Layer 10 of a small transformer language model trained on English Wikipedia (14 layers, counted from 0, width 128).
A neuron's activation on a vector x is GELU(weights . x + bias), where the dot is the dot product.

Input weights of the MLP neurons that the questions are about. A number n stands for n times 0.0045.
n2 (bias -0.077): -21 23 45 -8 -23 24 23 14 2 -15 9 -10 -35 37 24 -23 -12 5 7 34 -12 -28 -20 -33 -21 20 -20 -33 -1 -10 -34 -8 15 -25 11 -7 52 5 -24 -39 -56 16 -9 -27 -50 11 10 -12 -10 -57 -51 35 8 2 24 -21 -45 -28 -31 -9 -22 34 -13 -32 9 42 19 14 2 41 -5 38 5 25 8 -21 -19 55 -21 -5 28 13 -12 -2 13 12 -11 0 -21 7 -23 -3 12 18 -17 -10 30 33 -22 -19 -38 -59 15 -47 45 -32 -24 28 -2 -29 14 7 31 -30 4 -14 16 17 6 -21 5 -47 -3 19 5 10 15 33
n4 (bias -0.161): 17 -37 -10 38 20 49 20 5 -36 25 -37 16 -28 -22 -6 6 16 29 -13 -17 -29 10 34 6 1 -14 23 20 -21 32 32 24 26 -15 -17 15 -22 13 5 -23 -27 31 46 2 -28 21 10 19 41 -22 30 5 -19 2 13 37 -10 4 -71 -21 -28 -3 -53 5 18 -1 5 0 3 -25 7 -16 16 51 25 4 2 -16 -20 -2 -2 31 45 22 -35 4 -15 9 -36 -32 -60 1 38 6 -53 -30 -25 -15 44 -19 39 2 -49 -23 -4 -17 -27 38 25 -18 -7 -15 -11 -42 -61 -12 3 11 -17 -50 13 -13 -1 -39 4 5 10 17
n68 (bias -0.228): -6 22 -22 14 -2 -24 53 36 39 31 51 15 -8 -8 -4 -40 1 -4 41 -58 26 66 21 -1 30 34 -52 -14 9 4 14 3 -6 23 -23 -14 3 -25 6 -9 12 2 18 19 18 30 -32 -12 32 4 0 8 11 22 2 -10 -11 -7 4 -3 24 -16 27 19 -13 -19 7 -4 15 3 9 -37 15 -30 -33 -27 -45 11 1 -1 -36 28 -43 -2 -21 19 4 31 6 6 13 22 43 15 -42 -40 11 4 -32 9 0 -8 45 -1 6 -32 -4 39 75 32 14 -8 14 5 6 0 13 19 16 -22 -4 2 21 -18 -18 -6 -27 -3
n96 (bias -0.259): -13 53 -7 -20 36 -40 -52 29 37 26 9 19 44 -4 -10 5 7 18 25 17 -1 -26 24 -71 21 -15 -33 36 -4 -39 -25 20 3 -32 -63 26 3 -15 1 -7 5 -15 -18 -14 10 -40 22 22 0 7 -42 -4 -20 -33 30 -9 -8 42 17 -2 30 -24 49 38 -30 2 9 -3 -36 33 -12 -20 -8 4 20 1 -14 30 -11 -1 46 -28 -24 3 38 -8 5 19 57 38 -23 -23 7 1 -10 2 -33 4 -17 0 2 -5 -26 -6 16 -24 -4 -22 -12 2 0 -36 5 -3 -31 -16 -7 3 19 15 -52 13 45 21 41 -11 3 2
n121 (bias -0.167): -40 -26 -2 20 -26 11 -11 16 21 20 1 31 -4 -9 -8 50 17 9 36 -18 42 21 -7 43 42 23 10 -10 44 20 -10 -14 -10 18 -9 57 -34 37 3 41 -40 -17 -9 16 7 20 23 -8 -1 -53 -60 -8 22 57 26 -21 -9 46 -42 -7 -29 37 -14 25 -29 -16 15 40 -14 -14 -16 -27 -21 2 -19 -2 -47 -13 41 -35 11 2 -35 17 -38 7 -39 30 -30 -39 2 -1 9 32 16 18 -37 -1 -48 10 -17 8 -10 -18 24 32 -6 10 3 -21 -20 -26 15 23 -55 -27 39 4 -27 16 21 -15 16 27 25 25 -10 -18
n132 (bias -0.179): 0 31 -51 -14 -15 -5 26 -34 -28 45 -26 -22 8 6 12 -6 28 18 -18 41 25 2 24 -4 8 19 43 -24 28 -22 1 -40 -13 -17 -49 23 -32 -6 7 12 21 -26 53 -65 51 -48 5 -5 -25 -6 59 5 -57 -41 -31 21 52 12 -2 -25 -52 24 19 -13 16 4 3 -19 -15 33 -21 -35 3 4 -25 16 -1 -31 -35 3 46 21 15 2 23 -10 2 10 -48 15 -14 32 5 20 -36 -56 12 10 15 -17 2 -35 -69 -40 16 -5 -37 -9 -42 -1 14 -33 19 0 -12 -9 19 -11 -32 8 -51 -16 -13 42 60 42 17 -3
n143 (bias -0.197): 17 -20 30 20 -3 -29 -44 41 -43 -36 34 16 -7 -26 7 -5 -24 11 26 19 22 -2 -46 -50 14 33 -27 -31 1 -7 18 -16 -35 8 -26 12 -5 31 -28 30 -15 24 12 -21 -8 6 36 -2 -54 40 10 10 21 -22 64 22 -39 6 -31 9 4 24 17 -29 -25 27 -44 36 6 26 14 -16 7 -14 -18 -58 5 5 -13 -9 38 20 -26 48 -26 25 17 14 -33 -58 20 -25 27 -23 33 -46 55 -28 -29 -22 6 17 -25 1 -31 -24 -5 10 39 -14 -8 9 3 -25 38 -11 19 -34 -4 31 29 12 16 -8 29 11 4 21
n239 (bias -0.304): -20 20 14 32 6 37 -11 11 -15 29 -29 2 -36 -75 -11 18 13 68 63 -46 54 2 -4 -40 -10 30 -24 3 52 -8 27 15 -27 76 3 26 -3 24 -37 -8 -7 -9 34 -34 -74 24 27 2 -28 -41 3 2 -18 -51 -17 3 30 32 -40 2 46 -19 -20 31 23 -31 -28 -40 16 38 -23 17 0 -72 -9 44 -21 -38 31 12 -22 18 -14 0 -5 -16 6 7 36 0 19 35 -4 -28 -17 -24 22 29 19 4 -46 1 -5 6 13 39 -3 -15 4 23 10 6 -2 -23 -2 4 -18 -5 16 4 -5 -3 23 16 5 26 -18 71
n241 (bias -0.321): 12 10 -6 56 51 -19 -38 -11 -11 -16 6 18 32 14 -25 13 12 -12 -11 43 37 2 10 16 11 -29 21 -14 48 -17 15 39 -26 -3 8 -3 -3 -8 -19 10 20 -2 24 -10 -13 -47 -32 -15 -43 42 -28 -1 -37 -42 9 -16 -2 23 17 6 20 -56 37 61 16 39 2 28 -45 18 0 3 -45 -10 -40 -43 -38 38 -45 -15 -22 -20 -1 -19 -7 1 -32 27 1 -16 1 55 -7 -22 -94 16 -28 -24 -13 -43 -11 9 -44 39 32 32 -25 -20 22 11 9 -19 12 -28 -7 -10 11 15 -1 -20 25 -24 11 -7 11 20 19 13
n319 (bias -0.185): 19 -31 9 -18 -33 -12 -27 5 5 6 -23 -8 -8 43 -15 27 12 -23 15 21 2 -5 16 -7 18 -22 31 -6 -7 24 23 44 -41 9 41 -22 32 -32 -42 6 -38 -6 -6 44 -2 9 11 -38 -37 -37 17 -23 5 14 -11 35 -8 11 -11 -4 -26 -8 -5 37 -6 -26 51 40 -21 24 36 15 23 32 61 -10 2 -20 6 -10 25 -15 68 0 26 -34 -9 -17 -12 -42 -51 -14 -15 -23 -20 27 12 27 7 3 -2 -55 13 4 -25 -4 -20 9 -25 -58 -47 43 8 -26 -12 -13 -8 -31 -30 4 16 -2 19 -20 24 -9 60 -60
n333 (bias -0.092): 5 -11 9 -16 0 27 -5 -11 -30 -42 -5 14 6 11 -1 -5 -20 -5 33 -13 17 47 -34 -48 29 -1 8 -9 4 -7 -37 -29 -17 22 -13 -35 -12 18 -2 -25 -9 -11 -14 59 -2 -6 0 -30 13 -10 24 8 5 10 -9 18 2 -6 13 30 -1 13 10 25 -13 -3 -6 -5 5 19 -43 42 11 27 3 -10 -28 -26 -9 -9 32 17 20 -26 11 1 20 13 -9 -13 -4 13 -28 -53 -6 7 2 -10 -15 17 -4 15 -26 6 18 -12 -36 10 -7 29 -33 4 3 5 -49 -51 -30 9 -12 -45 30 -46 -61 -10 41 -9 67 5
n345 (bias -0.254): 21 -43 -23 56 14 58 35 20 8 -36 -26 11 10 5 34 16 30 -39 31 3 -11 -33 13 0 -5 61 -13 24 -16 12 28 12 -21 20 16 -11 2 -9 -7 13 -5 30 -20 18 -5 -24 -10 -27 -10 5 25 5 26 2 -1 -22 -3 -15 -21 36 -29 8 16 -23 39 -10 -17 -29 -10 12 34 49 58 -45 16 -36 -23 -63 -1 -13 35 -15 9 -24 13 -41 8 30 -12 -43 61 11 13 9 -10 16 14 -36 0 41 -5 24 7 -8 14 -50 8 1 -12 40 -10 12 6 -11 8 -45 -18 -21 12 28 21 -17 6 48 -22 27 -36 3
n347 (bias -0.164): -35 5 21 26 -25 0 -17 29 -13 -1 19 49 -73 -36 -7 -7 -26 -2 -39 50 -27 -17 9 -29 11 -21 10 -17 13 23 -28 -8 -12 -25 6 -12 -13 39 -29 -13 22 1 -13 14 -55 7 -3 -12 4 -2 -39 35 42 -7 6 -47 17 -15 16 -36 23 -42 43 -8 29 -7 -10 -5 -87 1 -47 61 -12 -15 -18 11 -16 -27 49 14 -17 -12 -26 -35 33 21 -4 -2 -13 -29 11 -6 36 -16 27 2 17 -41 35 32 17 -41 -26 22 -6 5 4 19 10 34 -13 -6 -35 -34 36 -17 2 7 34 26 4 46 3 8 2 -26 -36 25
n364 (bias -0.242): -10 -2 26 -16 -30 -29 -10 -10 -9 18 21 -5 -5 41 -30 9 7 -60 -22 -14 13 -40 -5 8 39 3 -17 -13 14 -21 -21 -13 -32 29 8 -13 -39 -26 7 -16 62 -11 -5 1 -41 -1 -9 -12 22 5 23 22 26 0 -25 26 35 -15 6 26 -23 -1 7 19 -42 19 -19 -13 5 50 -45 45 13 -36 5 -4 -33 -24 -8 -20 9 -20 12 11 -42 -13 1 -30 19 29 -18 25 -24 4 16 7 9 -23 -8 34 27 5 5 -57 34 55 22 -74 26 33 -12 47 8 -2 14 -24 -1 25 10 -35 0 -15 30 23 -3 -1 14 -33
n413 (bias -0.138): 42 -15 8 -22 16 5 -17 -20 5 -8 17 -16 -46 17 16 -10 29 -21 4 -9 -3 -6 -13 -78 20 -16 -17 -31 -13 -19 -2 29 4 12 -9 8 20 -2 23 17 29 13 11 -26 2 -22 -30 -8 -23 -5 -33 -21 -16 -16 7 12 33 -11 -9 -13 -42 12 -5 20 -26 25 -11 38 -31 36 -37 38 -36 -17 2 25 24 -23 -35 -1 43 39 -50 -13 28 -11 -2 -5 -5 8 -38 -17 -32 15 -8 32 3 -3 -29 -46 62 31 -37 -3 36 10 3 -14 -24 9 -8 -1 5 -53 -18 68 -2 10 -32 30 38 -13 -41 -26 22 -53 39 39
n459 (bias -0.114): 2 -9 6 -24 44 9 -14 -76 -4 -27 -37 16 50 -22 19 -22 30 9 -4 -32 14 -9 21 -37 16 20 18 29 -44 -38 -12 9 -23 -13 -26 27 9 22 -23 -8 -6 32 1 5 28 -50 15 13 -29 -2 42 13 -2 29 32 -23 -24 13 34 -15 43 -44 60 -2 -27 -17 -37 7 -2 35 -19 55 9 -12 -16 14 13 -13 15 -52 -9 23 -4 58 22 -1 -28 -23 -39 -21 -10 9 -5 -2 0 50 18 17 -19 -19 10 -2 0 2 -19 -21 8 26 12 -20 -11 -2 33 -88 -3 -13 16 -16 11 -18 -5 29 19 56 30 11 12 42
n484 (bias -0.264): 60 -13 -13 -7 -42 50 -16 6 33 25 17 11 -12 49 9 -19 -8 30 7 1 31 0 11 -41 2 21 14 -25 -31 3 29 19 19 3 7 -20 -3 5 2 8 -5 -45 -33 -4 -35 -59 -5 -13 -43 -25 16 -8 -10 1 68 1 -21 -7 -70 33 53 -41 5 4 -6 -1 56 -12 -3 21 21 -39 17 -2 -5 35 -6 1 -9 -34 4 -22 21 4 5 5 8 -51 -19 -33 -38 4 -38 21 -22 9 13 -8 -9 -14 -20 2 -7 -29 24 -11 -8 -25 -33 -27 -19 -13 21 16 -6 20 12 0 8 -19 -7 -19 42 10 48 33 0 1

Each question shows a token from some text and the vector x that enters the MLP there. A number n stands for n times 0.081.

" P": -32 -10 5 11 6 11 -16 -12 -10 -3 -14 -20 13 -11 0 -11 -5 3 -2 23 -16 7 -13 13 5 -7 -15 -3 20 -25 10 -7 13 -12 13 -59 -20 31 13 -1 -13 28 -2 1 60 18 2 14 4 -14 -11 2 -26 -10 -23 10 -9 -15 -23 23 18 6 9 -23 12 -21 10 24 20 -15 14 -10 16 11 0 2 9 -4 12 -6 5 -37 -9 10 3 -13 -34 -12 -10 -16 11 -19 7 5 15 6 1 7 -3 1 32 8 5 12 -7 7 3 14 -13 9 28 18 8 -15 16 34 -12 -6 28 25 20 9 -16 34 -22 -32 13 -18
Which neuron fires most, and how strongly? n345, at about 0.25

" w": -38 -33 14 33 5 10 -23 -10 5 10 17 -42 -10 17 17 -7 0 10 -11 -20 -4 22 16 14 -16 2 -14 31 8 24 3 -33 -21 5 -16 -22 21 19 53 -25 19 2 12 -2 42 15 36 10 -4 -27 -18 0 -11 -24 3 1 -8 -1 -24 23 7 24 8 0 11 -9 -17 -25 17 -23 -7 -14 1 4 -16 -7 9 25 -1 13 11 -40 1 56 -13 -40 -21 -32 15 -10 28 -5 -6 20 -13 -15 25 3 11 -13 18 14 12 11 -4 6 3 -28 36 2 12 1 6 -15 4 3 -17 -9 16 8 48 1 -44 -17 -8 -5 -7 -5
The three highest activations, in order: n143, n4, n68

"T": -2 -29 27 6 -4 37 -10 -28 5 9 -27 8 -12 20 -14 -19 -26 6 -13 8 8 37 15 9 8 -17 11 12 37 -3 11 -36 1 3 6 -43 -27 7 36 4 -6 34 -36 -5 29 12 27 -9 -12 -11 -8 5 -19 -13 -16 20 -3 -16 -21 39 10 -8 9 20 14 -5 -33 -5 -21 -21 17 0 14 -2 -23 -4 2 12 -3 -18 6 -30 8 -16 -6 -4 -5 -30 -3 16 -4 -13 1 -2 -29 -35 -26 14 8 1 19 13 2 28 1 -1 -21 39 4 -16 10 11 14 25 5 11 42 -20 63 14 34 3 -29 10 -3 -5 -16 24
Which neuron lights up most? n4

" that": -13 -1 8 10 -2 -2 -31 -29 -10 3 13 9 10 23 8 -23 -55 12 3 5 -18 17 12 -2 -4 1 -9 17 -14 -15 24 5 18 -6 9 -21 -12 2 24 -10 17 3 -12 8 87 -10 27 12 0 3 7 4 -2 -15 -22 1 -4 -8 5 9 -6 12 -6 -8 -3 3 -7 -16 0 20 3 -9 -1 25 -16 -4 -8 32 7 8 -7 -58 11 19 3 -31 -26 -17 37 -7 20 -8 -28 32 -2 -36 -34 -4 3 15 26 14 -8 22 9 -21 -12 -23 -1 -4 0 6 33 -2 11 2 16 -17 21 24 18 -13 -17 -1 11 -15 -2 -25
Which neuron fires most, and how strongly? n96, at about 2.1

" the": -13 -4 1 18 7 1 -15 -22 -2 -5 11 -13 -10 -8 -16 -39 1 6 -8 -4 -12 6 9 3 -18 -13 -19 11 -5 2 19 13 8 0 29 -33 -6 24 39 -16 19 24 -1 1 66 7 7 22 10 -20 5 9 -13 1 -23 -5 9 -16 -15 5 -1 -7 4 -2 22 -16 -2 6 37 13 5 -14 -5 27 -14 -4 18 18 -6 4 -11 -36 1 26 -4 -41 -13 -26 -13 8 6 -25 9 -1 11 -5 -21 7 -8 -6 20 30 1 14 3 -3 -11 1 -10 7 4 18 16 -22 16 21 -3 -56 45 -10 30 -7 3 31 -15 -21 21 -8
Which neuron fires most, and how strongly? n459, at about 1.6

"oc": -11 17 10 -5 -18 2 -9 -22 -22 17 -18 8 3 0 -37 -30 6 -8 -19 26 6 36 7 9 -1 2 -23 31 5 -28 -22 -44 -1 0 19 -10 -25 9 27 -9 -5 14 -1 21 21 -1 47 -7 -5 -7 21 30 -8 -5 -41 14 -3 5 -49 32 25 7 18 8 4 -3 -43 13 21 -38 12 9 7 21 1 -9 6 6 -19 -2 -1 -50 9 22 10 -37 -5 -5 34 7 12 -33 -4 8 20 1 -15 2 -23 -17 17 15 -13 5 6 0 -9 14 -27 -2 19 21 37 21 33 25 -17 -4 24 18 5 16 17 -18 -15 0 2 -42
Which neuron fires most, and how strongly? n364, at about 1.1

" be": -10 -18 -13 39 29 5 -13 -25 0 1 18 -23 0 -9 1 -32 -10 4 6 -14 -23 -9 9 4 -15 -4 -9 31 -4 17 9 -29 4 -3 8 -10 -17 37 20 -6 6 -15 2 19 48 5 35 12 -5 -39 -32 6 -17 -3 1 -31 -15 -20 -3 13 9 13 -5 -18 4 -15 17 -13 15 -5 2 -4 -4 24 -12 -8 36 -2 9 0 10 -21 6 35 -20 -25 -20 -27 18 2 12 -21 -45 32 9 -29 8 -4 -12 -4 22 25 19 23 23 18 -13 -39 -19 5 2 18 1 -7 18 21 -14 -34 58 45 14 14 7 31 -17 -6 13 -28
Which neuron lights up most? n345

" \"": -16 -18 2 42 -1 27 -8 -24 -11 -24 -3 -7 -10 12 14 -23 -42 11 9 12 10 5 7 15 -24 0 -8 5 -26 -16 7 -6 26 0 4 -37 7 30 23 -31 -4 1 23 -6 67 -3 12 1 20 16 9 -2 -28 -5 -13 9 -4 -35 -12 6 19 2 9 -2 -6 -6 9 -30 2 -19 5 -2 -13 17 -17 0 14 12 10 -3 35 -31 10 -7 -13 -50 -40 -10 22 -16 14 -5 -4 26 -8 -22 -4 3 18 -1 21 30 6 3 22 -7 -9 -16 4 22 13 22 -10 -12 19 4 4 3 52 14 13 -24 -2 -16 -18 -6 12 -6
Which neuron fires most, and how strongly? n345, at about 1.9

"e": -19 -27 7 2 11 14 -23 -42 -25 -15 4 -9 12 43 7 -9 -26 -4 -3 10 -9 25 11 -2 -1 29 8 31 -22 3 12 3 -3 -7 -5 -30 -3 15 38 4 18 3 17 10 47 -17 -1 -6 5 6 1 -5 3 -13 -11 9 -20 -26 -28 16 5 6 2 4 16 16 8 -9 6 -7 26 -17 -32 15 -38 7 19 28 23 -17 27 11 -1 -6 -17 -61 -19 -35 51 -26 13 -18 -28 35 -11 -38 -7 -18 12 -3 27 7 5 6 25 4 -13 -7 -3 -4 12 22 10 3 2 -5 -15 -26 36 13 16 13 -23 11 18 -8 10 -21
Which two neurons fire most, strongest first? n484, n345

"wo": -14 -3 -2 -10 3 19 -19 -17 -6 5 -7 2 -2 6 -16 4 -30 21 -16 10 -8 38 -3 37 7 -11 4 64 -4 -26 14 -14 13 -24 10 -7 -22 20 61 -8 -21 18 8 -42 32 10 32 -2 16 1 -26 -3 -26 -33 9 16 -8 -19 0 45 9 5 -25 10 26 -8 -26 2 27 -34 -4 -5 -30 22 -5 14 12 17 -4 -21 -31 -18 -1 10 33 -8 5 -6 25 21 -3 -23 8 2 12 -19 -20 14 -22 -9 12 23 3 -16 30 10 -24 27 -4 -5 0 10 0 18 4 8 -11 -40 44 -21 -5 24 -29 -20 -12 0 -7 23
Which neuron lights up most? n4

"ing": 0 -13 -1 21 9 18 -34 -39 -16 -25 12 -2 10 -12 4 -49 -38 -2 7 7 -17 22 16 37 -11 20 -8 8 -7 3 9 -6 -3 7 0 -26 -37 17 32 6 12 -12 -12 8 62 -46 30 25 5 -18 22 13 10 -10 4 -10 -11 -5 -39 30 14 19 -10 4 -2 1 16 -3 18 3 30 4 -22 16 -23 -8 19 -4 -9 -22 -15 -36 -4 10 11 -26 -25 -22 -8 -8 7 -4 -9 13 18 -37 -6 -15 -17 -10 5 18 4 18 26 -9 9 18 -3 7 13 6 23 10 44 10 9 -27 39 38 -16 -15 -16 1 0 17 -4 0
Which neuron fires most, and how strongly? n484, at about 2.8

"fter": 1 -7 26 -3 14 20 -42 -45 -31 5 16 9 25 0 1 -26 -27 21 -13 -11 -21 9 11 -10 -9 24 7 15 -3 7 18 39 6 26 26 -15 -28 18 31 -3 20 -12 -26 -7 62 13 -1 1 2 5 4 -5 -24 7 -3 -16 4 -15 -28 16 29 -8 10 -13 -1 -11 -5 -16 5 -2 -16 2 -18 27 -15 3 7 -3 5 -7 17 -52 -8 14 11 -33 3 -52 9 20 2 -5 -25 26 2 -29 25 -13 22 -13 7 17 -7 17 -6 -10 -28 3 -18 -9 -3 5 11 -2 36 22 -10 -17 53 32 -2 -12 -16 -1 16 -4 5 0
The three highest activations, in order: n484, n459, n413